Layer 4 of a small transformer language model trained on English Wikipedia (8 layers, counted from 0, width 96).
A neuron adds its activation times its output weights to the MLP's output. To switch it off is to set its activation to zero at one token and run the rest of the model.

Output weights of the MLP neurons that the questions are about. A number n stands for n times 0.0047.
n13: 1 15 -5 24 -3 -12 7 -11 -13 12 1 11 -1 -27 9 -6 -29 10 -5 21 -5 27 16 21 8 12 -11 -17 3 22 -9 -3 -10 -31 -40 3 -11 -5 -25 -5 19 13 4 -1 10 12 -1 -9 0 20 15 6 0 10 -9 -4 -16 9 6 -11 4 -1 16 -21 0 3 -13 0 3 21 22 0 4 3 13 2 2 -7 12 3 -34 3 -14 2 -36 6 4 -16 -5 30 -16 1 -12 10 8 1
n14: 26 2 -20 -7 -2 -11 17 -4 6 28 1 20 3 -3 -41 -9 10 -4 -12 -29 14 -3 -15 -4 22 -9 7 -10 24 24 8 -4 -3 24 8 -1 -6 -22 -2 -3 -8 -8 -16 -9 -18 31 13 -10 8 -15 2 -40 1 -6 -10 11 -3 -4 -32 9 6 1 -10 11 10 7 28 -2 2 -26 -17 -1 -4 -17 2 -21 1 27 2 -10 -2 3 24 1 14 22 18 -20 31 -7 1 -6 -10 16 -9 -5
n32: -1 43 -27 24 -30 -12 -13 -14 -14 -4 -6 -15 -7 -7 23 15 22 -10 -21 -8 1 -14 -32 41 11 -10 45 -8 -11 -6 5 -12 2 0 40 11 -10 6 -12 20 -12 -49 -21 5 6 4 13 16 -21 16 4 10 16 -45 -9 26 25 -11 19 9 -13 -11 26 -17 -17 8 0 0 37 3 0 -15 26 27 20 -5 -5 -19 -5 -25 15 -16 33 0 18 -10 -6 -6 -14 -3 -28 -11 21 10 -27 -29
n36: 14 -25 -12 -20 36 3 29 19 -19 -14 -6 -10 38 33 1 -21 21 -36 -1 -43 -32 -8 5 20 13 0 8 4 -10 -17 32 -6 12 -25 20 13 28 14 -7 6 -27 -16 -6 -7 -2 -12 10 11 -21 -38 -20 10 -17 -24 -8 -17 15 -4 -12 11 -13 -1 0 34 -19 0 4 -12 -9 -19 27 16 6 3 -6 16 -29 -2 26 56 31 1 -22 -27 15 -13 31 23 -7 6 -8 -4 5 15 4 -15
n37: -26 47 22 -10 -4 -14 -28 -1 -18 0 6 -4 3 8 -23 -19 16 7 -1 0 -26 17 -5 -8 7 -8 20 1 -4 -1 12 -5 -21 0 1 -4 -31 -26 3 -11 -7 11 -12 -1 25 -18 25 -2 7 -2 -4 6 -6 0 19 20 9 8 2 -13 -11 -7 10 -21 -8 -33 -17 -1 14 -10 2 4 2 26 -13 -11 21 22 -9 -8 14 20 10 6 -12 -13 94 13 17 -7 7 -7 2 7 6 -34
n52: -12 -36 25 -22 -5 38 -17 7 -26 4 3 11 -3 -13 1 -17 14 10 -3 6 -9 -11 -15 19 -6 -7 27 5 4 4 34 34 12 -15 -18 6 0 -7 -21 29 -17 2 1 48 -4 -11 -10 16 -16 -9 3 21 -17 -3 -5 -11 3 -16 37 3 -5 -13 33 -30 15 -19 -3 -2 21 -58 12 9 -35 -2 1 -30 -20 -30 16 20 25 20 5 10 -9 -5 3 20 11 7 -19 -15 16 17 -2 18
n54: -20 -35 14 2 14 -24 17 7 -7 -1 18 -15 7 7 -5 -22 25 -12 31 -36 21 11 12 -31 -1 -26 -7 2 -26 3 3 -5 0 -4 -17 -2 -4 -21 17 -6 26 -25 6 -20 -16 -20 6 20 -16 -14 -1 31 -6 -9 5 -22 53 -15 -21 11 -6 6 3 -6 -31 4 9 18 15 4 8 10 -15 28 -17 18 17 6 -10 11 25 -18 7 31 -9 4 12 -11 25 -5 -1 1 -27 5 7 -14
n116: -30 21 -23 -18 -1 -13 0 23 -6 -8 -29 9 26 34 2 -16 14 -15 0 -21 -2 -12 -13 5 5 14 11 -1 -7 10 -8 -10 12 3 25 -3 4 -11 3 6 3 12 -2 -3 11 23 -4 -32 32 -4 38 -20 -9 -38 11 4 -31 -17 6 16 -13 4 -15 -27 -13 9 0 -14 -4 -27 -6 1 12 -23 9 0 1 27 31 18 -4 37 -13 -27 4 -12 -4 5 41 -8 8 32 -3 20 3 9
n128: 5 -8 8 10 -2 12 -19 -13 14 -17 -2 9 -21 -5 14 11 -2 25 -14 -7 -12 25 -2 15 8 12 10 -12 22 -3 2 -25 -4 -16 -9 15 -8 -19 2 25 -11 6 14 22 -1 13 10 10 6 7 3 7 12 1 -28 -16 11 -17 8 -20 11 -10 -14 -7 -4 5 -19 -2 -20 -21 8 1 4 0 6 0 -16 -6 8 -7 6 0 1 2 -7 17 -10 2 -4 18 10 3 -10 3 -25 11
n131: -11 22 22 6 6 10 -7 -7 -19 11 5 5 -5 -8 27 -18 16 11 -12 20 -26 3 -17 8 -8 -10 -27 -1 -1 0 -15 -2 -1 -6 12 -6 -16 -26 22 -16 7 2 -5 -3 13 24 6 -5 7 -6 -1 -4 -2 6 -28 12 18 3 -4 -12 4 20 2 16 -25 20 -9 -11 12 -34 4 -17 18 -5 9 4 -2 4 20 -19 3 24 -28 -18 2 14 -4 12 4 14 6 -6 -4 20 8 2
n136: 4 21 -4 3 -24 -16 -8 3 -1 15 22 16 7 -22 4 -10 -8 -13 20 -6 -17 6 0 16 3 13 -17 -18 -25 8 15 -19 -21 21 17 -1 12 12 -10 3 20 -8 9 -3 -13 19 -7 28 7 -30 22 6 -18 13 -17 12 11 -1 0 -10 -12 3 -8 1 -18 -12 -8 2 -1 26 5 -13 21 -18 -1 -18 11 19 9 25 -27 -5 -8 -3 -16 11 -7 -31 9 18 3 30 -7 26 -19 -3
n138: 39 21 -10 -4 2 -10 12 3 -8 20 5 -12 26 9 11 -4 3 -24 -33 -9 -31 -33 2 3 11 4 -18 14 17 6 -14 -25 2 10 20 -10 11 0 25 -24 -11 32 -26 17 3 -4 7 -4 -12 0 3 10 10 -17 10 -3 18 -7 -10 -8 19 6 3 4 -2 3 3 -20 -2 -23 -6 10 4 -18 17 3 0 -7 -20 8 9 -3 -3 14 -15 12 11 5 -9 -5 8 -31 -2 0 -8 -4
n184: 31 -10 -24 -14 2 -9 8 -5 30 7 -15 -18 26 19 -10 -9 -11 1 -11 -24 -1 -19 -19 13 -28 -21 20 -1 1 24 -21 -16 12 4 40 -15 9 -22 6 -10 7 -13 0 4 -8 16 19 -14 -12 -16 8 14 -5 10 -13 21 -2 14 6 15 8 -19 6 -20 11 -9 -21 7 -2 -13 30 16 2 5 35 14 2 -9 -7 13 6 -2 13 10 -12 -5 9 -9 6 -17 0 -9 -23 5 -3 -3
n195: -19 7 7 -5 19 0 -18 8 -7 20 16 4 -8 -11 -1 -45 3 11 8 16 14 -20 21 3 5 26 11 -18 -7 -7 4 27 -22 -8 13 10 -7 -4 -17 4 -1 -32 2 8 -16 18 11 5 29 4 -2 23 -33 -3 0 3 25 -4 -6 -2 4 -1 12 -33 10 -15 32 1 14 -11 8 11 17 -23 -20 -16 1 -6 30 -24 -33 -16 0 20 5 -21 -10 21 -3 0 -10 -19 -3 -10 12 16
n233: -14 8 12 -18 -26 10 13 -13 -13 13 19 -10 0 -13 24 24 -18 22 15 9 17 -21 15 20 -8 7 -18 -18 -5 -19 -3 -36 -28 -21 16 12 5 -3 13 1 -6 4 0 7 4 0 -21 20 -17 -14 0 20 15 10 18 -13 29 -16 22 10 -1 -15 11 -7 12 -19 -5 13 13 5 -2 -7 -4 25 8 9 19 22 -24 -12 -1 -10 -6 10 2 -4 -40 18 -9 -12 -11 15 -16 7 -14 0
n234: 28 23 0 -16 -18 17 8 6 6 1 16 -15 21 8 31 -25 18 3 -24 -18 -19 -3 -11 -3 31 -9 12 3 22 -14 -18 -3 8 -30 -19 -14 -3 10 20 22 0 -2 7 9 24 10 -11 -31 15 -8 -18 1 -12 -1 5 -26 -20 3 9 1 -1 4 5 12 7 13 -3 -8 -26 11 1 -2 13 -21 -12 -7 5 16 -8 23 26 20 -8 -21 -17 -3 7 -18 -5 -20 1 36 34 -8 -4 -15

Each question names a token from some text and the token that comes next. It shows the activations a of the neurons there, in the order above. A number n stands for n times 0.034.

Then comes g, the gradient of the next token's log-probability with respect to the MLP's output, scaled to length 1. A neuron's effect is roughly proportional to its activation times (output weights . g). A number n stands for n times 0.0043.

",", then " discussion"
a: -4 -1 -5 13 64 -4 -5 -2 -1 0 -4 0 -5 0 -4 -1
g: 20 -19 26 -28 -31 -16 -4 -13 36 -4 -20 13 -13 -13 -34 41 4 -14 -10 -8 33 -8 57 12 5 -35 14 18 36 -30 -21 20 -62 -14 11 -2 -20 7 11 -56 30 -6 0 -21 -6 -10 10 15 0 16 -30 25 18 -18 -12 22 -52 11 20 18 -20 3 13 -8 28 19 -26 -22 -19 56 46 23 -12 16 -14 -19 6 -19 -2 -29 -5 -33 10 17 -28 -4 40 2 -27 30 -14 18 37 -7 24 3
Which neuron, switched off, raises the next token's probability most? n36

"f", then "y"
a: -1 0 -3 19 7 38 -1 -5 -3 0 -1 -4 -5 0 -1 23
g: -30 -14 -40 -8 -13 18 -33 -1 -29 -7 -10 2 28 -25 -14 -38 26 9 56 34 32 -16 -38 26 -14 -26 31 19 25 -19 20 1 28 -2 43 33 -20 -18 3 40 24 -33 -26 22 -1 6 1 -19 -44 -38 6 20 13 -45 14 -5 -39 4 -3 17 6 1 -19 10 5 -3 -29 -36 36 1 -37 6 15 -6 36 24 18 -15 -5 20 50 -3 -45 -8 29 -11 6 9 13 -18 13 -5 -6 34 -2 -12
Which two neurons, each switched off alone, lower its probability most, in order? n52, n36

"-", then "2"
a: -2 -4 -5 0 0 0 0 0 -5 -3 0 -5 -3 -4 -3 -1
g: 13 -32 -26 2 7 -1 -24 27 0 56 42 33 -37 16 9 -14 -32 2 10 -20 6 -5 23 11 34 -70 14 14 -22 24 -13 27 9 -11 -32 15 12 -23 -29 4 23 -14 -13 -12 26 22 -16 23 43 22 9 -7 29 -27 14 -44 1 -12 12 -29 -24 18 -30 2 27 -21 7 -2 -36 6 -20 16 37 1 -25 -13 28 35 -8 -10 -21 34 -22 -11 3 5 25 -60 -1 -45 29 16 0 6 -4 -11
Which neuron, switched off, lowers the next token's probability most? n32

"|", then " Em"
a: 2 -3 -5 -2 -5 -1 0 -5 -5 -3 -2 -5 -4 -4 0 -5
g: -44 -2 -4 -33 -8 -6 34 -3 11 -1 -42 32 3 -20 -3 -18 -2 19 -17 20 -6 15 21 19 -18 55 7 -6 -38 -10 -7 20 -23 -29 22 10 -16 -4 9 44 11 16 27 0 -23 -22 7 -21 -19 40 16 -11 -1 26 16 5 7 10 -21 -20 -13 -15 12 19 -23 -15 13 10 -47 -4 -12 14 -11 54 -65 7 0 -42 14 3 20 35 17 -16 49 -4 5 49 39 -8 -15 -24 -43 -40 26 -14
Which two neurons, each switched off alone, lower its probability most, in order? n138, n234

".", then "\n"
a: -5 -3 -3 11 -5 26 94 -2 -1 -4 -4 1 -2 -3 -5 37
g: -16 -9 -40 -10 -29 -13 7 29 -44 -33 11 -20 -4 57 17 -17 3 1 27 -24 -7 13 10 -16 65 11 9 -37 25 0 -19 -27 11 -8 -24 3 -9 24 5 -18 42 -4 -8 27 -19 1 29 43 15 18 -35 12 1 -35 -15 -17 16 -12 2 -43 3 44 -57 -16 1 27 7 0 -10 33 -22 31 10 -25 -22 50 -17 48 11 22 -11 -34 -3 8 1 -17 -29 -5 -10 1 -7 16 36 -9 8 9
Which neuron, switched off, lowers the next token's probability most? n54

"ci", then "le"
a: -1 -4 0 0 0 0 0 0 40 -3 32 -3 -1 -1 0 -2
g: -19 -27 5 -24 21 -18 5 -25 -27 -24 -1 35 -15 72 27 -1 -4 16 -4 10 2 42 -13 -35 6 -15 38 2 -1 24 19 4 33 0 24 0 -7 20 37 -18 -13 -34 0 -26 8 4 17 -11 24 25 -3 35 22 -24 -7 -7 3 34 -13 -2 14 -21 39 -26 -1 -45 7 -15 -20 16 25 35 -2 -5 1 0 24 10 -21 -29 -63 8 16 -35 12 -32 1 -27 -14 -4 56 1 -9 -20 -9 -63
Which neuron, switched off, raises the next token's probability most? n136

"2", then "0"
a: -1 0 -2 -2 -1 0 -5 -4 -5 -4 -4 -4 -4 82 0 -5
g: 3 16 -16 -5 37 -3 32 27 -28 -40 -17 4 41 9 -12 -19 -15 -18 46 -26 33 4 -4 -25 -21 -3 13 -15 -15 46 -16 0 18 -31 38 -26 27 -1 -10 53 14 24 15 -15 19 -34 -6 -55 -18 -13 -14 33 -35 -18 35 -19 -7 -12 24 3 -23 -8 26 7 5 -2 33 -12 21 -9 -15 45 -17 -38 -44 -11 -5 -47 35 -18 0 -4 13 10 -6 -4 -11 42 16 44 -8 -31 2 1 4 9
Which neuron, switched off, lowers the next token's probability most? n195

" Super", then "i"
a: -2 0 0 -3 -4 0 0 0 -4 -4 20 -3 0 -4 -1 -1
g: -20 -4 -1 0 47 5 23 15 39 -20 18 -10 2 -25 -12 -20 21 25 45 8 8 0 -33 -10 4 -12 21 -43 15 12 8 28 29 -60 -30 -29 -20 -7 22 6 -14 -37 -35 1 47 -26 -29 13 28 -12 23 12 -11 -26 -2 -7 -14 -7 -18 7 42 -24 20 -5 -5 7 -36 -23 41 18 -21 35 31 49 23 -7 -41 -37 27 28 0 -7 -25 3 30 -13 -15 7 -11 33 8 -28 2 -34 -16 5
Which neuron, switched off, raises the next token's probability most? n136

" the", then " bar"
a: -4 -4 -4 -4 43 -3 -3 -2 -1 -4 -3 -1 -1 -1 -1 -5
g: -20 42 -39 8 26 14 1 7 -20 -21 0 -23 -7 -43 7 33 -20 30 -8 0 -1 28 1 -1 21 -7 -3 13 39 1 4 -26 30 -10 -17 -27 -18 33 22 -38 -14 36 1 -26 -20 10 -45 14 -24 6 16 -4 -36 -32 18 11 -21 4 -42 -41 26 25 31 11 16 -7 63 23 16 -11 -9 -29 40 -13 -2 15 -3 40 -38 26 27 7 0 -17 34 -28 36 -20 -28 -33 25 -6 0 -25 -15 3
Which neuron, switched off, lowers the next token's probability most? n37

"|", then " Name"
a: -5 -1 -1 -5 3 -5 23 -3 -2 -4 -3 -2 -5 -4 -2 8
g: 15 -28 -12 18 41 -20 -18 20 -23 36 4 7 40 22 6 -4 -2 28 -21 -6 6 55 0 11 -8 -20 48 -13 16 32 20 9 16 1 -2 -2 6 -13 -15 -5 0 -53 15 -23 -17 -3 0 20 -69 21 -22 -14 -19 30 45 1 5 -16 20 19 -2 37 28 36 15 35 -19 -59 -14 13 0 -11 -20 21 6 13 -30 -52 6 -21 -32 -10 -19 18 -36 7 -30 -15 -14 -17 30 9 -5 -2 -28 -24
Which neuron, switched off, lowers the next token's probability most? n54

" the", then " car"
a: -5 -4 1 -2 28 -4 -4 4 -5 -3 -5 0 4 -1 -5 -3
g: -7 4 0 4 21 -6 9 -9 -20 2 -47 11 4 -43 7 70 25 -3 -3 -29 -10 -11 -19 12 33 10 2 -13 26 -15 2 -5 -40 -25 -20 2 6 13 7 -16 -32 -29 46 56 -9 10 -7 1 5 46 -31 -43 28 16 30 -20 -16 21 -29 -11 33 1 25 24 -16 31 -4 -6 25 -11 23 -13 17 -41 -3 -1 -19 41 3 -59 20 -14 3 45 12 -25 -34 25 1 15 -25 -10 -17 -21 21 -10
Which neuron, switched off, raises the next token's probability most? n37

"5", then ","
a: 0 0 34 0 0 -2 -4 0 0 -2 0 -2 -1 0 -2 -5
g: 31 13 -25 28 -50 -22 18 -15 -19 30 10 25 -14 -15 19 -22 -18 -5 -23 -14 19 -16 38 8 39 -37 19 22 40 14 -2 6 9 6 -17 -15 0 -31 6 -11 5 -25 -44 10 -47 9 9 -19 -16 15 14 -45 58 -22 -10 18 7 -3 -6 5 -4 15 -14 6 30 2 -35 -5 22 0 -38 -18 -15 12 4 2 -12 36 -2 -7 -23 17 -47 24 19 12 -10 0 2 -13 52 25 69 -11 -47 10
Which neuron, switched off, lowers the next token's probability most? n32

".", then " A"
a: -5 -3 -2 2 -5 46 62 -2 -1 -4 -4 5 -2 -3 -5 21
g: 14 24 0 -11 -29 -2 37 -15 58 14 7 29 -15 -18 16 -14 12 -37 35 27 -19 -6 17 -4 -35 -24 53 0 -37 27 2 12 13 5 6 19 49 -25 -22 5 -31 -28 -2 -13 28 -46 -14 -10 -9 -19 25 -12 40 64 18 -14 15 -7 19 12 -12 33 46 6 14 -3 7 -36 27 -34 -24 5 -40 -9 2 -27 -9 -29 -28 4 -12 27 2 -15 -10 0 33 9 -20 -1 -17 0 -34 -2 -3 -33
Which neuron, switched off, lowers the next token's probability most? n52

" He", then " was"
a: 20 -1 -5 -1 -5 -1 -5 -1 -4 10 0 -4 -5 -2 0 35
g: 23 -14 -33 20 16 42 -10 1 -52 27 -2 2 -5 -30 18 9 18 14 -19 -29 -5 20 17 -8 11 26 3 -26 39 36 17 -8 -29 -11 -5 28 15 -10 -31 22 5 -9 25 -17 12 -26 -47 11 27 -31 -28 16 14 -4 43 -33 57 -8 -3 7 57 22 -27 30 -7 5 -9 -12 -33 -9 -28 -2 -15 4 19 -27 -65 -2 -3 8 -22 -29 1 32 -3 -25 19 -10 -25 -8 43 14 21 10 -13 -23
Which neuron, switched off, lowers the next token's probability most? n234

"cycle", then " to"
a: -1 0 0 -1 0 -1 0 0 -4 0 22 0 -5 0 22 0
g: 60 -47 6 1 -21 -12 -9 -4 -10 3 -16 -34 28 17 -22 -3 1 -13 6 21 -18 2 -10 -3 14 11 -25 -19 -8 12 2 31 14 -4 -2 18 34 -10 -9 -24 51 -30 -13 -39 27 9 14 13 3 14 15 16 -70 -31 -11 35 -38 -30 -1 -17 6 -1 30 16 -23 -28 56 -7 -5 -5 -5 43 -11 -19 15 13 3 1 -1 11 14 20 -12 -21 18 -46 -16 -31 23 -1 -3 2 27 8 80 -24
Which neuron, switched off, raises the next token's probability most? n233

"S", then "up"
a: -4 -4 0 -1 -2 0 0 0 50 -5 -5 -3 -2 -4 0 -5
g: 1 -28 -8 32 10 4 4 -24 -10 -16 41 25 -12 -43 17 -34 -30 -3 46 -37 40 -21 2 -9 25 9 21 -13 -22 23 10 19 -44 -3 5 25 -8 -13 -33 0 57 -18 37 29 2 29 -1 -9 28 -26 -23 -7 -10 28 24 2 -8 -16 -20 10 -9 17 9 11 19 24 2 -2 6 10 50 -32 -15 -19 -5 22 -62 14 -27 20 -29 -2 19 -47 -34 -23 16 13 -20 -24 13 5 -18 5 50 -14
Which neuron, switched off, raises the next token's probability most? n128

" ", then "'"
a: -1 -2 0 0 -1 -5 0 -3 0 -4 -1 -1 -1 0 -4 0
g: 18 -32 3 -27 46 20 7 -2 -14 22 -6 -41 8 30 6 29 12 -20 49 2 13 11 -45 -50 2 -1 7 10 40 -27 -25 -10 -21 5 14 9 15 -35 40 -31 33 1 9 -45 20 10 -11 11 -30 24 26 -4 11 -20 -4 -3 15 -20 12 -48 3 4 -8 65 -14 -18 33 26 -11 2 -21 13 13 -23 -15 4 22 -15 -31 -46 33 14 -57 -42 -2 7 27 3 -9 1 -1 12 9 -3 13 -11
Which neuron, switched off, lowers the next token's probability most? n52

" ", then "É"
a: -5 -2 0 -5 -1 -5 -3 0 -2 -5 25 -3 -2 -1 -1 0
g: 3 -29 7 -11 21 -28 33 13 -18 -1 -33 -23 3 25 -11 -25 2 -35 32 26 19 -8 -7 -55 -21 -8 -12 -26 -18 12 27 -33 -38 28 21 -27 9 -23 17 -11 59 -6 18 33 29 -24 47 11 3 47 -4 1 -11 -3 -27 -11 10 31 -39 -32 -1 15 49 -2 10 19 2 -2 -40 22 -30 12 -9 10 16 12 36 -14 -40 1 -2 15 1 -41 46 6 4 -15 33 4 6 7 11 -9 -19 -39
Which neuron, switched off, lowers the next token's probability most? n52

"er", then " ("
a: -1 76 0 0 0 0 0 -4 -4 7 -3 -4 0 -2 0 -2
g: -12 0 -30 47 10 -22 -6 5 -41 -14 15 -41 -17 -4 9 -31 -17 9 -13 -41 -40 -13 11 -15 50 -7 -7 9 8 27 -8 -8 -12 9 -3 9 0 39 -4 7 19 -16 -25 -17 18 6 79 23 19 0 26 -15 22 -12 5 3 61 58 30 -24 -6 18 -27 -8 -10 -22 6 -9 -7 -28 -21 -42 -29 3 -30 -1 -4 30 -2 -14 8 29 -22 20 -3 0 20 -34 -6 42 27 -13 21 25 2 -31
Which neuron, switched off, lowers the next token's probability most? n14

" a", then " man"
a: -5 -3 -2 -4 22 -5 4 -1 0 1 7 -4 -5 -5 0 -2
g: 1 -23 -44 10 21 20 39 -6 -19 -15 37 -8 -28 -17 -24 41 2 -24 -46 -12 22 -20 -35 38 -4 -20 -12 9 30 39 -23 34 12 11 1 -5 -24 20 47 19 15 -13 -22 14 -37 21 -32 -3 -5 17 -17 18 3 -2 4 9 -10 -15 8 0 26 58 25 31 -48 4 48 -3 1 -28 -34 -17 37 7 17 35 -11 19 -62 17 -5 -21 -9 8 15 -28 2 -11 7 -4 -20 -19 2 -23 -21 7
Which neuron, switched off, raises the next token's probability most? n37

"t", then "."
a: 0 -4 0 -5 -3 -5 -3 -1 22 0 12 0 -4 0 -1 -3
g: -18 12 -31 -1 9 4 20 -11 -21 21 -7 23 41 15 15 -24 9 7 21 19 -13 7 -12 -1 24 -1 -11 37 3 -8 -29 -44 -26 -2 17 13 -25 -7 41 44 -7 -1 22 20 -20 27 -23 67 -4 -21 -13 -13 38 -18 -14 -16 41 -4 0 3 -2 11 -31 36 8 -14 -65 3 -29 -23 -7 -15 -13 2 -11 9 -48 52 -2 -4 21 -31 -3 14 39 17 -8 -4 16 -14 -12 20 -66 11 -41 7
Which neuron, switched off, lowers the next token's probability most? n128

"1", then "9"
a: -5 0 0 -5 -4 -1 -5 -1 -1 -5 13 -1 -4 17 -3 -2
g: -28 11 55 14 16 22 -17 22 0 -36 -2 0 16 -1 15 0 -11 -18 44 1 -28 -18 36 -7 -35 20 -6 -37 -49 22 16 13 -26 -4 39 13 2 4 5 8 24 0 -41 -17 -40 28 4 -34 -6 32 -61 39 2 -4 30 8 20 9 6 34 -12 1 4 -36 12 -43 13 -15 22 23 13 26 -5 7 11 -19 -24 4 12 -9 -25 1 39 9 -26 -30 0 -28 20 47 3 -39 11 -33 -4 -28
Which neuron, switched off, lowers the next token's probability most? n195

" O", then "um"
a: 12 0 0 -4 -4 -1 0 0 0 24 -5 -5 -1 -1 0 -1
g: -19 -9 1 0 44 -38 -9 -13 2 -14 7 -48 21 -3 19 5 15 -23 62 13 19 -20 1 -8 -14 2 12 -12 -7 11 -29 11 37 -17 36 53 7 -15 32 15 17 0 8 9 -5 -63 -15 -18 -33 20 -11 23 -24 22 36 26 -23 -31 -3 22 -22 5 24 12 -52 -6 11 1 12 -20 19 3 22 35 26 -24 -47 -38 4 6 5 -19 -10 3 -23 14 2 9 -12 27 -30 0 20 -46 -33 44
Which neuron, switched off, raises the next token's probability most? n131

".", then " |"
a: -5 -2 13 14 -3 51 71 -2 -1 -3 -3 -3 3 -3 -5 16
g: 53 0 3 2 -5 -1 14 1 24 -8 -33 -2 -7 -33 18 -1 -29 -19 15 9 -34 31 11 8 22 -23 -14 57 24 24 9 19 18 -22 -5 17 51 -9 -20 30 -94 -8 -9 -3 9 11 11 -51 -6 15 -3 -16 -44 -1 14 -40 3 47 19 50 -11 -4 -18 20 14 -4 -27 3 10 -12 -19 -16 2 47 -7 -3 5 18 -16 14 -10 -3 -26 -22 2 5 -36 2 17 -19 -15 8 -2 26 20 -36
Which neuron, switched off, raises the next token's probability most? n54

"ing", then " c"
a: 0 -4 0 0 -4 -1 -4 -5 -1 0 -5 0 -5 0 31 0
g: -32 41 25 2 12 37 7 -4 45 1 31 -11 -12 -5 -22 30 -11 1 -1 40 -35 37 -13 -44 -3 13 -28 -32 -1 21 -44 -20 17 -14 -20 -27 18 -26 1 -46 -54 5 -37 32 -11 18 18 -35 -4 12 3 -6 29 -5 36 7 -21 27 14 -19 3 29 20 8 9 -18 28 27 10 -20 -21 6 -6 8 -36 -3 20 47 -23 -10 32 21 13 33 -28 -9 3 0 5 25 9 -9 -53 -24 -11 -21
Which neuron, switched off, lowers the next token's probability most? n233

"pen", then "heim"
a: -5 -3 0 0 -1 -1 0 0 16 -3 -5 -4 -4 0 -1 0
g: 21 34 57 15 -8 16 3 -29 -24 -16 16 20 -2 -8 -3 7 30 -19 52 5 -3 -17 -26 1 17 55 15 -8 14 -8 -11 -14 -19 30 16 4 -13 -10 -40 -47 10 -4 -15 1 5 40 29 -8 -14 -32 4 -23 -19 43 10 -30 13 -9 -22 -8 -48 16 -21 -21 -12 -22 19 30 -9 -15 -7 -28 14 -10 -50 34 -25 44 -27 -4 -8 9 29 -33 22 -23 -44 24 21 36 39 -2 0 -9 7 1
Which neuron, switched off, lowers the next token's probability most? n184

" p", then "ist"
a: -3 -2 -2 -4 -5 0 -5 0 4 -4 -4 -1 -5 -1 -5 -5
g: -39 32 32 16 -19 -41 16 -6 20 8 -19 -2 8 1 -23 -2 7 -1 19 16 22 -14 -29 12 36 27 -3 -41 -33 -23 1 -20 -40 -5 0 15 10 -10 -1 -52 -1 2 -11 28 -5 17 4 -57 -23 -33 -44 48 11 -29 24 -17 16 26 -6 -2 -1 27 8 36 -18 18 8 36 27 -11 39 21 37 37 18 -30 6 -32 -5 -21 43 -14 -20 0 -15 24 4 -18 -37 13 -22 21 27 11 -32 -10
Which neuron, switched off, raises the next token's probability most? n233

"0", then "1"
a: -3 0 1 -1 0 0 -3 0 -5 -1 -4 0 35 -4 0 3
g: -13 9 13 0 -14 -7 52 6 4 20 -18 10 -6 16 -12 -53 -35 -3 34 -30 40 6 -6 12 49 20 5 -27 -4 14 21 -26 -23 21 38 -12 -28 -8 22 8 21 -37 -3 -18 7 -16 33 2 -14 -29 -9 -21 26 20 54 20 -59 0 17 14 -35 -8 5 -28 -7 27 8 -10 13 26 6 0 -43 -2 7 -9 -23 7 11 -1 -6 -22 74 15 12 -19 -51 -27 -13 -20 2 -6 -30 10 1 30
Which neuron, switched off, lowers the next token's probability most? n184

"man", then "uel"
a: -2 7 -2 0 0 0 0 15 54 22 0 -2 -2 0 0 -4
g: 32 -9 -4 -1 15 -4 13 -15 -4 -32 -22 7 -24 4 -8 -16 3 45 -22 -2 -22 -4 0 -4 -28 -1 26 -55 -5 38 48 -5 -45 36 3 -13 41 6 9 -9 8 -12 17 -10 19 -20 -13 24 20 8 -35 19 2 33 7 -36 -48 23 2 -41 4 2 -31 -17 -40 48 -31 -2 13 39 4 12 38 -20 21 26 8 6 26 15 -21 -38 -31 0 -10 -3 -50 31 15 32 -33 -2 34 -4 3 17
Which neuron, switched off, lowers the next token's probability most? n128

"2", then "-"
a: -1 -2 -3 0 0 0 -1 -1 -2 -1 -1 0 2 20 -2 -5
g: -6 -7 10 21 -16 3 -35 -40 16 -13 -24 -26 -22 -6 -10 47 -11 -33 14 -5 -1 -4 3 -21 -45 -11 -7 10 -5 0 -18 32 -11 13 -2 20 14 -3 24 5 54 -25 9 -8 24 24 -47 30 -13 -19 40 23 11 27 -11 -41 -48 29 -53 -31 52 -5 9 -14 9 30 11 56 -8 3 29 25 14 2 -13 -2 -42 -15 16 9 13 54 -10 -17 -18 -12 0 -28 22 25 -1 -15 -9 24 0 -19
Which neuron, switched off, raises the next token's probability most? n195

"n", then "one"
a: 69 -4 0 -2 -2 0 0 0 -5 -5 -2 -2 -1 0 -3 0
g: -5 -13 18 12 1 -8 -12 -24 -43 7 -38 -33 -5 1 17 11 30 -38 27 -10 -40 19 1 53 -12 -10 2 -72 4 -12 -8 39 14 12 -29 -14 -32 -40 14 1 -12 38 -32 53 -16 28 27 9 23 62 -16 -25 24 0 -20 -25 -12 14 -2 11 -23 16 -17 15 38 30 41 -7 -3 -1 -17 9 -14 36 33 7 -7 -21 -14 7 -1 -12 9 -4 -40 -2 2 -20 -17 10 -22 6 19 28 -1 19
Which neuron, switched off, lowers the next token's probability most? n13

"ian", then "co"
a: 69 -4 0 0 -1 0 0 0 0 31 0 -5 -5 0 -1 0
g: -39 18 -1 -30 -25 -3 -4 32 -36 -4 3 17 -6 -5 0 -6 -35 24 5 -8 27 -18 52 -21 26 22 -31 -61 -44 -14 25 -44 -36 20 19 21 -15 -3 -48 -39 -46 5 0 36 19 14 13 -18 47 19 39 3 11 -22 10 14 -27 -23 -4 13 25 -3 -9 24 21 7 -4 30 -13 17 15 -13 -18 46 2 -15 5 -25 8 19 -45 -11 7 4 -16 -1 19 -7 -17 12 28 -6 13 -7 28 37
Which neuron, switched off, lowers the next token's probability most? n13

" and", then " he"
a: 9 -3 -5 7 -5 12 3 -2 -5 16 -4 -5 -4 -5 -3 7
g: -20 -56 35 24 6 20 10 -3 -37 -33 -5 16 29 26 -21 8 -23 26 1 43 38 -3 31 -6 -34 -11 3 -1 25 -4 21 -24 0 34 -12 29 -33 -9 -4 4 -26 -3 5 26 5 56 -53 -8 -17 -24 -18 32 19 -3 30 -30 15 -1 19 -5 44 -14 -12 1 -2 4 22 -16 -30 16 15 0 -25 35 -3 2 -39 20 4 -30 42 13 -25 2 -29 5 -29 -13 -23 -43 20 3 -17 39 -23 -24
Which neuron, switched off, lowers the next token's probability most? n52

" bi", then "ke"
a: -5 0 0 0 -5 0 -3 0 -3 -4 -5 -1 -1 0 -3 -2
g: -51 -42 -29 -47 -30 -5 24 21 -9 -15 3 -7 -31 5 4 12 -46 3 63 24 1 -20 -11 10 -20 21 39 12 -17 -13 10 24 -4 -10 19 -32 -28 17 23 -52 -47 -27 2 -27 3 27 49 9 -1 -14 18 0 -6 26 -7 -15 -16 8 -6 -17 -16 -54 -8 14 18 -2 26 -18 19 48 12 -1 18 25 33 7 16 -5 8 -17 16 36 26 -14 20 9 -2 22 -38 14 16 -13 -31 24 8 8
Which neuron, switched off, lowers the next token's probability most? n234